Layer 8 of a small transformer language model trained on English Wikipedia (11 layers, counted from 0, width 64). Numbers have three digits each and are written without spaces.
A neuron adds its activation times its output weights to the MLP's output. To switch it off is to set its activation to zero at one token and run the rest of the model.
A neuron's activation on a vector x is ReLU(gate . x + bias) times (in . x + bias), where the dot is the dot product.

Input weights of the MLP neurons that the questions are about. A number n stands for (n - 500) times 0.00091.
n11 gate (bias -0.218): 492171450604464595726481201556566534500496489762629547900398805347540645254373412404423317504622266422598423570342559503623521450814458565538369512566466389724569209451439496443585518666411652
n14 gate (bias -0.110): 407523424458400571607392758527383447461327467243496485289505418449569573513641523549530483367536202477512467441443436416262527584482643277741545377535426440358346559585528297574462490492173455
n54 gate (bias -0.074): 531518209323561543467374481358565430239456211612422426847746575426470638562563500590477521444242301447477359472275581373336322494388426866357535638563479431548424261390480366790387537562597552
n56 gate (bias -0.205): 463583443672463373236527483344321728360444552700560573515587239400511573590650452533615449300684618561303471379454523387205378584192328512557217182329439460481345553480625681279528424591651383
n67 gate (bias -0.166): 428654211383529369499193616399367483719437486291497602600469567291431286729687265576617489441448538466577364309564487564564602292312620582255405395346451368486601610366327391540383553317395412
n68 gate (bias -0.143): 320360468498322733360358311468374403539447507309494584576500470801316618272575238526533516402393717626513496487376418477547465507373532326709300298460642707618592428235261525526614587828497566
n74 gate (bias -0.087): 532343265363319347488559351481452367586294549670586353617571419552224385613296483493584509690394415481390635798638440595705538365517305412578366328572397689527647493703352568640268384448659529
n122 gate (bias -0.238): 493450326418505337329356291576542536446331528426400437378395682552509315319600337279315507453358311623306282527307252321224336614619233439655419192502283455338381626657444472222443365690498363
n139 gate (bias -0.219): 628604434347445407519546482418543429355438352224502322400430262242524545501637205407476458522540668582563656648638531655558623492399540194514362483426784627258453374551364427456410023504325460
n157 gate (bias -0.169): 424650693723639515378591523489663427715442644407658398381516666574666436388606397631504500875336436584362436530479395607738684649503549553593405508383070692606490463463424334397487715467575428
n164 gate (bias -0.209): 426313369565526609369672643292270288472306218465527154544437438423466560631246578442255257655314541586608582411353229576336379566306444345412459204515493596352259322319208326389457783421521227
n169 gate (bias -0.053): 387418398533359710546435396253455609631473722378382711536456535472535194447466520353410489514487598455469520269610427801778451683405507447224348407520433601579655478669418720520690627471419466
n171 gate (bias -0.157): 240388549408424310546468424751747462477404376524537598659436748327663504370463412531561376469502447816345320659660323581298581336367440510467321213362402441789498423356404349607479630589578728
n177 gate (bias -0.166): 610737649668454630751575334623739576427588423480525531392451365433347782569422581211541690551479618217437510390467437645278476450650521345443387381604677617490447686623543440385657515579682602
n186 gate (bias -0.218): 473509443438481853468634392632623369648343241295246565746527350413499453776409496554626543617377541513417537276559610589551579565525568225433525817673508541454672488417631615449473397622306679
n188 gate (bias -0.091): 371751295518224486737618615471618135476246232494461374372544689380416603429534628541456290448293570570619269390424645333428515455657602597569648603448419636528639541368490467331606356685329741
n11 in (bias -0.083): 295362503399308729493463718630331485478525604322609756389445302478778534391725233514359607684434499303477453409533494457487524760387441542653634563335574693356407542324363352535351560291622499
n14 in (bias -0.002): 527464623548373450558522221612595589372470624408509523401490501570560335451660420395458612288654526533666462586616255367687414721392494510675706452521543444258709595413390372243340609605278385
n54 in (bias 0.036): 375369644543551417455495499595561507795675661338654415572376477423733515604554454631532357493554528287319432389381786401656326674475176446560620412270460475486416726517427427651356670379612316
n56 in (bias -0.134): 482517539748380580342502270559629360333678521412562680380543623518576602510638491217786484656515319358265309306645576506322571681377453499567587438388545485660308558593424727351161468565590347
n67 in (bias -0.148): 361574424490443481556472694344473280545650613523738445650543728712505517258434734441424697752296514410599492337294342398584476668423666437493498730614526574352500457425471721389402179503490591
n68 in (bias 0.055): 391358527588495583343357503596643422569258631580387258535536558710630364795468612540733583738466605672310507419328736487626649416459230408480689553432589616509539671397482121555554349589426492
n74 in (bias 0.063): 241568296387739568586469403172442557423452395550496462568566399647287550585656577471330584661677439638681653828434521499620452483426584502172489577262818749465377469370688674619494656446438463
n122 in (bias -0.075): 445659626485583583426525485728442269630417592597526420502565480634383621623521432366394422469309397374281434582463551716324746566445449230406397490518490490660282540447563523456552306373454624
n139 in (bias 0.135): 517631607290578603312540488309466363624552556619694514413817519722607573593585597415636517428460390367634324718488369778393472484263590592675663349394471508530535616427597711483618602429634475
n157 in (bias -0.007): 489478510386418621551382564507359315569661532512493436494246392598541384269516329628415387424553517540379637313477658684595522501519258562482486126486631867365196468557479490525477683631604530
n164 in (bias -0.045): 539633421639489427853653700530640506492252269551345708687462455288503528578447390661438633621310490556663412413525511588629548666814753301488422320576356655409705446447269556475702611577393823
n169 in (bias 0.044): 112674557628777513325308467522437380701459384465628554457321590726644505528548414409504782688546653379596544493540424439427350620400630293677599698245419487328408572585453899272684682640458568
n171 in (bias 0.035): 645416556524452546652592559331508478546592450451222354575673527526598556533388596515836480404443590469442527757609411546533588592583308319432254474516503278376831486630474743615520676367337601
n177 in (bias -0.061): 699444440556554498076406511527679352493504490539506308574595497324550708213807473512399411599246464558445471525511636487492623611445521417471467548468577544544579488785302558584505449381644338
n186 in (bias -0.064): 612631369556470372333586428742538619434350584513546383358517594437569414412240593349566610620542567321296415377796553252589650590582554440575566589443602758301528588392487615725377611480528666
n188 in (bias -0.107): 731647474783441716435383640549390307500391557483475622524674556379698580432399437604322434583358593525200617626402490434422339310424773519575524274467465617454309571486636447518557433351467500

Output weights of the MLP neurons that the questions are about. A number n stands for (n - 500) times 0.00045.
n11: 635445422397537504623417420188650564588633615789423448536320485454479541422535414360592592204798134759558470516338484676482510566507322483510539416218595332832477433679469466341564649351580395
n14: 523456445452520417431734390537775403368631562884636682750463627224312392414406298488209620600509509488525348651400527673457593589452452506485314382640554442472458485419600572683450378514619446
n54: 423508342574521463571636421523534553392340219658628672412629493390382577399581564270601553537629534561317438496840203419568603571656562567487424546520509627591570668765522735347058421485174382
n56: 408580256291647264629605610430537698338583433535467480697547516564361632516515429687616650256415596350583750650340579443602341462614618153598575540357338486438718345281506462533583407770639569
n67: 393650333602435385571348315643432599423339291338316590634308572535526525523435277626628514710600555529795478640467607447388350539544698502666594700431419527342358558719616595440285688519208341
n68: 418477627472525548415597306519428439430795448450461576529320441451315734409306574517248435486555515543581713388720375432494405486581488530976611491473779772461607549303327530381689423504358418
n74: 701667451425451511501598509468329395545701584443412439340212561622585476368285771482541267298446746505595584378701660406405479549798549771538223526553435336512375600459470307465587252572404525
n122: 462435521459523450551370449351671529519466686391513473451492585398678366747645498419422666518583247752383419579483496064481419388503503671531908201324396365445660618672483438614547573624202595
n139: 663510432443448564567375587615386288298281400588462563458577589469660637379276713835804629450442674457322583455448509562560699411111258435463486612372462504376500628525491546545632730456559444
n157: 398615304601552550238444176228659533383554512540715506790706676345506538355402427428567436518582525780497566555490390615490753529527517217704633414634613693506610404668325409243433190332553490
n164: 615387466485369602472298482205230392671451640404525461531504384833541370531466716630456517635364857737590479271620626381494407572257281640633521412670536380214288592564311636668536433446711604
n169: 603514567614206571691565588589237452630466427469315715550415388145630516749352612577486443191477541644293416442459580702686362562411402414573542400712499475598494342436396364696615479354469693
n171: 441340424304687121566507566594508322571575393500559419482434473338875433306568726526590371617675203609638464572573597495455328481779544371390183521499759667446518632326380523525528626377487426
n177: 677481418707455586539502588416772598597292354327628723496503578504633439488240610564415417522804373716780433673569371414466448301493534465475229385553554667389463493300542354497605527485156570
n186: 519340617539514376465499516383251498607232300633391421525296629679302422496513442224683767727483505726335547455410455548656319615546441531463276730419543644234618668592482301681591530635609703
n188: 536477309552569499543558324348535763763540756411749639337463516601388326685622373583457456640557491396512294583545436378699807530177304507493285562254522509723269380524310482500727370440549625

Each question names a token from some text and the token that comes next. It shows the vector x that enters the MLP there. A number n stands for (n - 500) times 0.0088.

Then comes g, the gradient of the next token's log-probability with respect to the MLP's output, scaled to length 1. A neuron's effect is roughly proportional to its activation times (output weights . g). A number n stands for (n - 500) times 0.00096.

"1", then "."
x: 532416360640603634443256721640509425572532719461579308373439403564521623534684142396468413632499609474282594582679528483371519659712519342577653327464574567432440606829359285472453450605386605
g: 252326287558387265452540441768360387451657452731534434294275509569519464494606459677564528670576407186481537366540481509745540511667547542403539309519562603542242715470670428511511701576586572
Which neuron, switched off, raises the next token's probability most? n157

"irst", then " C"
x: 862546418345509533330614498375483443477442591629226459537351352567317562541582466328650836248508561546449713730540391604444478537280483504667695532616402420346766482730495462438621430460361571
g: 780658516378412419476310589504359494378339500460538484601450711344520475435407862383470499420512328410316425435173661663157524362509627596613512627527607628614543564438695429501468534484625725
Which neuron, switched off, raises the next token's probability most? n74

"ard", then " of"
x: 578485215497386514468461597546255387390564430417409377601307478523448614474673446477655508278548602741633707511321469544391490605485665439430895531549574707501561402550436389489546660498299632
g: 587612419532471464326275685325272571581312591519294788726469689481449475426453593519688512581554701631633556383416499515437663565450793242625400547428437351480513580529247622302435505390327556
Switching off which neuron hurts the next token most? n164

" |", then " "
x: 599468385482374423435556492632363690505574554591564457395582625654565529404385483638403550451528414578498249740266385760465424601612318255525737601466817539543237594746425684555518478395311277
g: 470549709537541202611670373550323372418305601350477525370533494560648552537491476456665572348582508261460634556685599614566635685407586728502513792491398444424209417266620559579475189486410435
Which neuron, switched off, raises the next token's probability most? n122

"t", then "al"
x: 664617655588223534482431594545418684472589596590572537395457308421458505379375574538714414441506533709447511404255506267502510478420604509308930452769492701517484370527523382511377504471480487
g: 568754591474433624496443367663236827459479540530364547460445563771508254617527527495703641474615517354570484169526410508455552374622416608576512572325383527610650547286438325302446342511718368
Which neuron, switched off, raises the next token's probability most? n14

" d", then "et"
x: 396604634627433203655667423332422469536479290690670469276505448554571542391388436769486529542743448572766372643540599587364604551487410329514776428637302443399434396545550418284431635541543347
g: 389280588516449479610690406322660613288447304585351541586498432662563515634324511623505350342384714594564553593669260612594452404299427212389546512375429594457545850573435435699433493682646514
Switching off which neuron hurts the next token most? n164

"o", then "ard"
x: 449667326581602283381488776666831550407487335546217674439647336816347499657675596541409549422654422323448556579453514284547384300361440511395671356573561432617665564363521509532477385720686354
g: 718692595317591448420629520544850502323451471482383325510393643608506445502516603376502766413572364587735441386254649497507426541404513356277402417701596627485312754357439339426635405557380616
Switching off which neuron hurts the next token most? n54

"ic", then "he"
x: 531666485382685345234439408616493613121554349453437318600536461589556735573481706367277497737548741427606531548504664476380537231577616500571541539461612631568614587600277510298573466302732487
g: 467467343710383275586471231572592669473685543353423619634491224735701403292582459685520427245633624544474528553332323628546575341335502538619576491618515531344485520361330563633533539321571716
Switching off which neuron hurts the next token most? n177

"ial", then "ist"
x: 848565405519386654257553618484402483302602478831406452604211503300362664521577504507547593262513477550531598307456320573308609533396700466744493491706496697413658517707325427571430467367637500
g: 550759581742453628341796329483491492543611328539264421530426556633364513421570435808311632572366670478558409324475610548464552608668453370545478381381566346720261489221398524600475475484623357
Switching off which neuron hurts the next token most? n54

"ime", then " |"
x: 851478440522435581456547643141583557519323582307453308581528281625562570552568353300791556284514603523558625491511322567509339470438645523434594498337622475649433800802627390482498444211549577
g: 288404435398561594283417635643488556695524427416437433609409270480582268605673402600406599601479382614665761470371377340414471349550554728394645225358604708524671369614508296455526644659648486
Switching off which neuron hurts the next token most? n169

" ", then "2"
x: 660380597382612539740705568473361485450182573523256381658533642618636595556261554545248589346649557368334436748790475616514341438722580381474647455617401456549421481535552573538443209537497382
g: 294642558483626463636253598483322180489398313428637651614446410562502467483528467460630583480425500626450519363873538577457325431739327394588469296674510552458839472391468406490668420707444512
Switching off which neuron hurts the next token most? n11

"pe", then "at"
x: 450522628307564625427625644475685548780408553526288628706569375810535389394654547634527589050831546541537315513376432351680413462541421405474479502442564486440389476431662392467412541523640204
g: 603588498349602405400509161773351337414630366523236340362479446423601392456483506756651816623491582386700709483399604618386400364578608521543578624495429348577597593533633396549391620314497376
Which neuron, switched off, raises the next token's probability most? n56

"7", then "\""
x: 519342478711518699252441500651494482730521599725663171412447555679620425339615133558580518441459541319206432821554650522533496583566303376726490349477537592631505635650527365444493458522440528
g: 332653374448503460549255458502523610571578396494317316693615407364820639429402446423535535577641501753733594418393170389386433481518504619328646374365387535452491372635688398554414558707672668
Which two neurons, each switched off alone, lower its probability most, in order? n122, n157

" season", then ","
x: 483604288431446522388656613482231630506562540464400590532583471447432546522462263507667459158621758482691728302580468582535375657433466399296745448383609601342498523731616307502490497698355612
g: 436749638592652470404611548562480516502353755305470518403447280239553294362777418616565576482550362589321493384401816453382352554617561608375426359396431511735426360671444471418612744581487537
Which neuron, switched off, raises the next token's probability most? n14

" ", then "1"
x: 660380597382612539740705568473361485450182573523256381658533642618636595556261554545248589346649557368334436748790475616514341438722580381474647455617401456549421481535552573538443209537497382
g: 388591454582504417704421593577303243374191356423665427408547509443422467479729511467554460401109591778516496443749430604641464511652410583685582251584480455511685644410464563481557353638450618
Which neuron, switched off, raises the next token's probability most? n74

" comm", then "it"
x: 788589754578583509404393320435649406359617148734375552327539672375209556571585609696402714355601506634535643489482600644498387458570472437406511563457500439429582795311381202449402628392627502
g: 547358481447622527659522357410413557579563433661406553430236287395558249714387438418340718476254717420351448585651580389346557290687402457504447533566645757751504521670517477537323576720504579
Which neuron, switched off, raises the next token's probability most? n177

",", then " O"
x: 486616348611333524422371477725461477300586562521414487486374562317623429580535531362548379186584565371575395430265647690634731808416378293542659588706573690579527511712635469446305522545366545
g: 632495533396492598676362610457430403474411389680209530318379456562588593695364825395829566543517427250411408650356420531403498308515512556485548458513499391404314724561517466441497524544558902
Which neuron, switched off, raises the next token's probability most? n14

"t", then "es"
x: 402662670637334212284545321600072605586515499617351496710333445336478668646477434480633620572588711703473696422356525254476487422592634421443689482730545562591377391381620465583440556323546444
g: 314419640742478450390665459463659603492349560420599536506467299743541569457688346545632459504437536505376514638517326674504471329422565748495463428371150865562381494529444586517451583607294224
Which two neurons, each switched off alone, lower its probability most, in order? n56, n164

"i", then "og"
x: 413407266505442295371457973688701627399552314602321405363509502543595463596533567501431502670686515467355434474510311357548434321388444486419754523429423460592562461501595572521521589756807476
g: 542638554455402351684589480231259191343509421741437292470404627717508620618650360615415569578513798448538701533602444396576295545566477284585388424679431478436430633300576494441633433598441615
Switching off which neuron hurts the next token most? n122

"97", then "9"
x: 419493493554685413397243475639543782524530587481485437447527471510485363343459407433631475495456469258297583357687848497545329477451452490609427588738614922576299514700507475376865263534497483
g: 824539530563662485323595652592651333348516348342567634391413614465599485584345360508392569668506421634556582550488424414665191498464340566449479345483513822226391638706384486413604557475588246
Switching off which neuron hurts the next token most? n177

"ill", then " be"
x: 202536439296397668380470526626673495548466549372602327347499709667177736474739401262594570353654654790655444497528476453487452480579348532358592373736580523475565472441473483504473775638328519
g: 334610529147583548298672387532887425451555625562636822551627480540416319338579357348524290650422647379547377439617499553521626262521331626415366561565612483488402573540541535472422476656350551
Switching off which neuron hurts the next token most? n14

" the", then " ass"
x: 747459349487638142338648467562486532217565411645427507418512435233432578450454545440466794483530484406485538449384441881640534522280479546751489751678492698469471575680578590493250488464428552
g: 292637538635504506483595470520452328506575651508533399462474485553459564527724144617636631398555450612671586374799523477565528478440287412515596515539592551411662615160364643221473646280235420
Switching off which neuron hurts the next token most? n74

")", then "\n"
x: 498623514570379781453540746675416524461742623393496441586536558657559468357604449350523286442599584352398305411192588553502483599535308129388492737616484849481477444798488349551469590576369523
g: 537509426595587540611597435724374510407428447563431469424816523628361172740479564590434448426486535547438518678264527526307408405817480148638509400508519423577207439569422650541655543657372493
Which neuron, switched off, raises the next token's probability most? n68

" f", then "ed"
x: 672432476417634276460552640427475646305515374872452648541548466482510332319348371857521632573451421359659381494469579661404596545311667600462372587548428243616742471413610126597593500670503466
g: 355570583328477488391437575658302171518422514564381526542435616627508708610471544573397677134455704401580611513698442515281294688671366319470488486322464698580612573425359520497672656615541383
Switching off which neuron hurts the next token most? n54

"ric", then "ul"
x: 610502611419674595630449610444216610407661496384387619645479418345543525485407606340509523243634745411503473181624437252589682639735677593426612397540657624644520580332281540210430520497583441
g: 449502594464339362775383462641621569280414564497479543423614522549378775621541403645327563411562650442422230492261744560813581659361514418485367410318695554439487430465467473511792499492295401
Which neuron, switched off, raises the next token's probability most? n169

" E", then "v"
x: 796380219463588591347592553350175391315364417495498484534663613586452535384388711679509764559588429438441640898706616647368389516394307574581627289513386326563560596451618427545423561323539609
g: 772627500484579449461647492366354459674444415609861338492673532465547392366615493658467509509554547459350523304234470496338462560416447738281402438357365543791503271542720529501502385643391687
Which neuron, switched off, raises the next token's probability most? n54

"uch", then "ver"
x: 669512227667276419546419540549776483597507634476583212435295257479432412513485671414744437409551550593534333383359548479508484482512663577447862514479472605450617394467516310627536582493639590
g: 369540223361503363425331456551544538516465447535382447729659604510792557428397413637417559548588655494201564652625591482704425349495455640549599405449637330613651365172577668480371624456239647
Switching off which neuron hurts the next token most? n188

" E", then "cl"
x: 791368278450639542447483494431175488298418425515430452537543690564487454283438784529538727578588414314418628855729616673404294461365471564588698322492499291478590606446656500513401591385497621
g: 280590399531680656724427600565477332595551123506355458449640416497591317523551545471454612583332517725406405526560444487767537213419387395543640688609415528554713664565366500422393697290434360
Which neuron, switched off, raises the next token's probability most? n74

"cl", then "ip"
x: 653438539648620473450712374386443165590397293609244370671604383378394615386558416667680729443452718479637291700488535568435433617419375310595574328659563270631678353534600630443491518488752361
g: 562458632445658311493565443586705604288627656559457333396416511305630590709540616524374399622549680484259392630539480508362635307522345386481535351704571296377497352501413611334507260762623738
Switching off which neuron hurts the next token most? n186

"ev", then "ad"
x: 440737487416767482756464334487469462514265413517600532497285592765337442481626799427593285304609554326410393398330508485537367506799668630424652549389494314410481584510424637536426445639742497
g: 549277685622681536498526468797435413602392410288328414644693532553565632507457617595516454708549451558610627425432279527309350548498370280307363323694648716448500444231734398448600440487557458
Which two neurons, each switched off alone, lower its probability most, in order? n188, n11

" ", then "um"
x: 176526553529334376868541629636401452327456444697511430500480450448591649454189337692277503403602659593462488624786535510663293661741500346515763388480422566516425353530518543462515390550504532
g: 664441513765424418406403658243587441588548466434290341526519410499576648461619571286483426735698433462795307535632600445434638535642653527528586190565483241663633465285589443340387421419548493
Which neuron, switched off, raises the next token's probability most? n188

"ical", then " r"
x: 747379281518491572461306769424461654396628636510274516445298437269489579634718371264696528213611654510508711417447357426476577628494505444657733526644462717505448442555395626544339515529434493
g: 555621491267623493488797381569590667314521429610656532599424574467408566399372417592478535318392710594416495405700423594612669673428478504516463556575289266274651598337551328415539734576241243
Switching off which neuron hurts the next token most? n14

" m", then " b"
x: 772499588516613462395537700510564547524365468563700443624469379641470412433193176742528529539613644434698557468498319485422331512418611346594671464485334325516670814634620247469247425507434681
g: 415540343659668289497363394426648528344426568363848606359633395232527632619489255291562577430659685589516488620484326470602766433375527629591477639485477455264724512314470611441420467495465595
Switching off which neuron hurts the next token most? n74

"rit", then "ics"
x: 388645451374351361328504315139382453413585496571568413377596440429485461372456661668301443469529593658462643281331567345464475275738702689534473617733619467766545546706628596552615395457798460
g: 780453746622458566451668315529233403713786530449413440513514486241676251538687278369583597396611659533450527430242504340564583465580454484264480444630531401439442597515572465491600354585665413
Which two neurons, each switched off alone, lower its probability most, in order? n54, n56

" ", then "19"
x: 233375540423563195734529460658533316248494466651429570505473531440661400406277444760297563401606566583448388514793825630563302586817546403400651521547365536458440322581468657535526467587558460
g: 314707462400585618405631672617490438398355465516282618394619647554475737705387289545515655584499569428419642445337355529708495556330400506288522289316629487384375552734665446347564678254620552
Which two neurons, each switched off alone, lower its probability most, in order? n171, n74

" R", then "ight"
x: 573569630558359524549546458629312555527477522559372636252467437578517797468409615621595598566493425347380351896395400724349474461434539517197819314432496366344634535409649387525369480606677543
g: 458508390498565552412595555441586608617438633436259774623509560491259471399460212459402516347423559532605593517701656648619618715320565682612425304426308289391529378256671353713454637477366624
Which neuron, switched off, raises the next token's probability most? n177

"\n\n", then "T"
x: 438515414572414297408637482522272591529515451683308551638786671580828399507508510193335506552575539741397367720322555909464475478456339300576553369635347657583625613395511380478535500547449408
g: 495416421228453535520592573543398523562629522611334599565312644482536433254541548443768568497456192582398575508520526491731410494484419560482478373263616860424491588523459157550341816582592511
Which two neurons, each switched off alone, lower its probability most, in order? n171, n122

"ra", then "f"
x: 543462272665166327385445769594538386521576523507617456539403278356669656569563697505651382425599415604414436558491430449548400561580584709427803549372450721354571411593467461389273490592599615
g: 375498469599616556450611612603332515536294559646480531586659470581581371738630524470476516289767355653338641330544430464521490481328466550530499508385538108521879442223373643460497521379625340
Switching off which neuron hurts the next token most? n74

" W", then "om"
x: 501645443726644503534554340570513733314363428548465540306445450891535323155508589449475585502559306225641430660574229632454428395627369523354603378561408469587659410471458665544530507774648609
g: 706452630670670478539613596521349253580513413625302451717635523643635522492357295359483435686600644308554588559587494402259678573517413619349455429580379364772394296651540329221447463412532448
Switching off which neuron hurts the next token most? n122

"ent", then "ral"
x: 517666450210342604188437473383624487260717629749433505385319606461670472452237568513476395536582471498501591482674528396576449364566693597362535621620498366614807616693473613303684419525613222
g: 486322504542421321509456606496839359433465549471622479464454551500553477336612480260498416616700563412583412526652435479651467615553397399447461467670821484272656799476587621445490226109525503
Switching off which neuron hurts the next token most? n169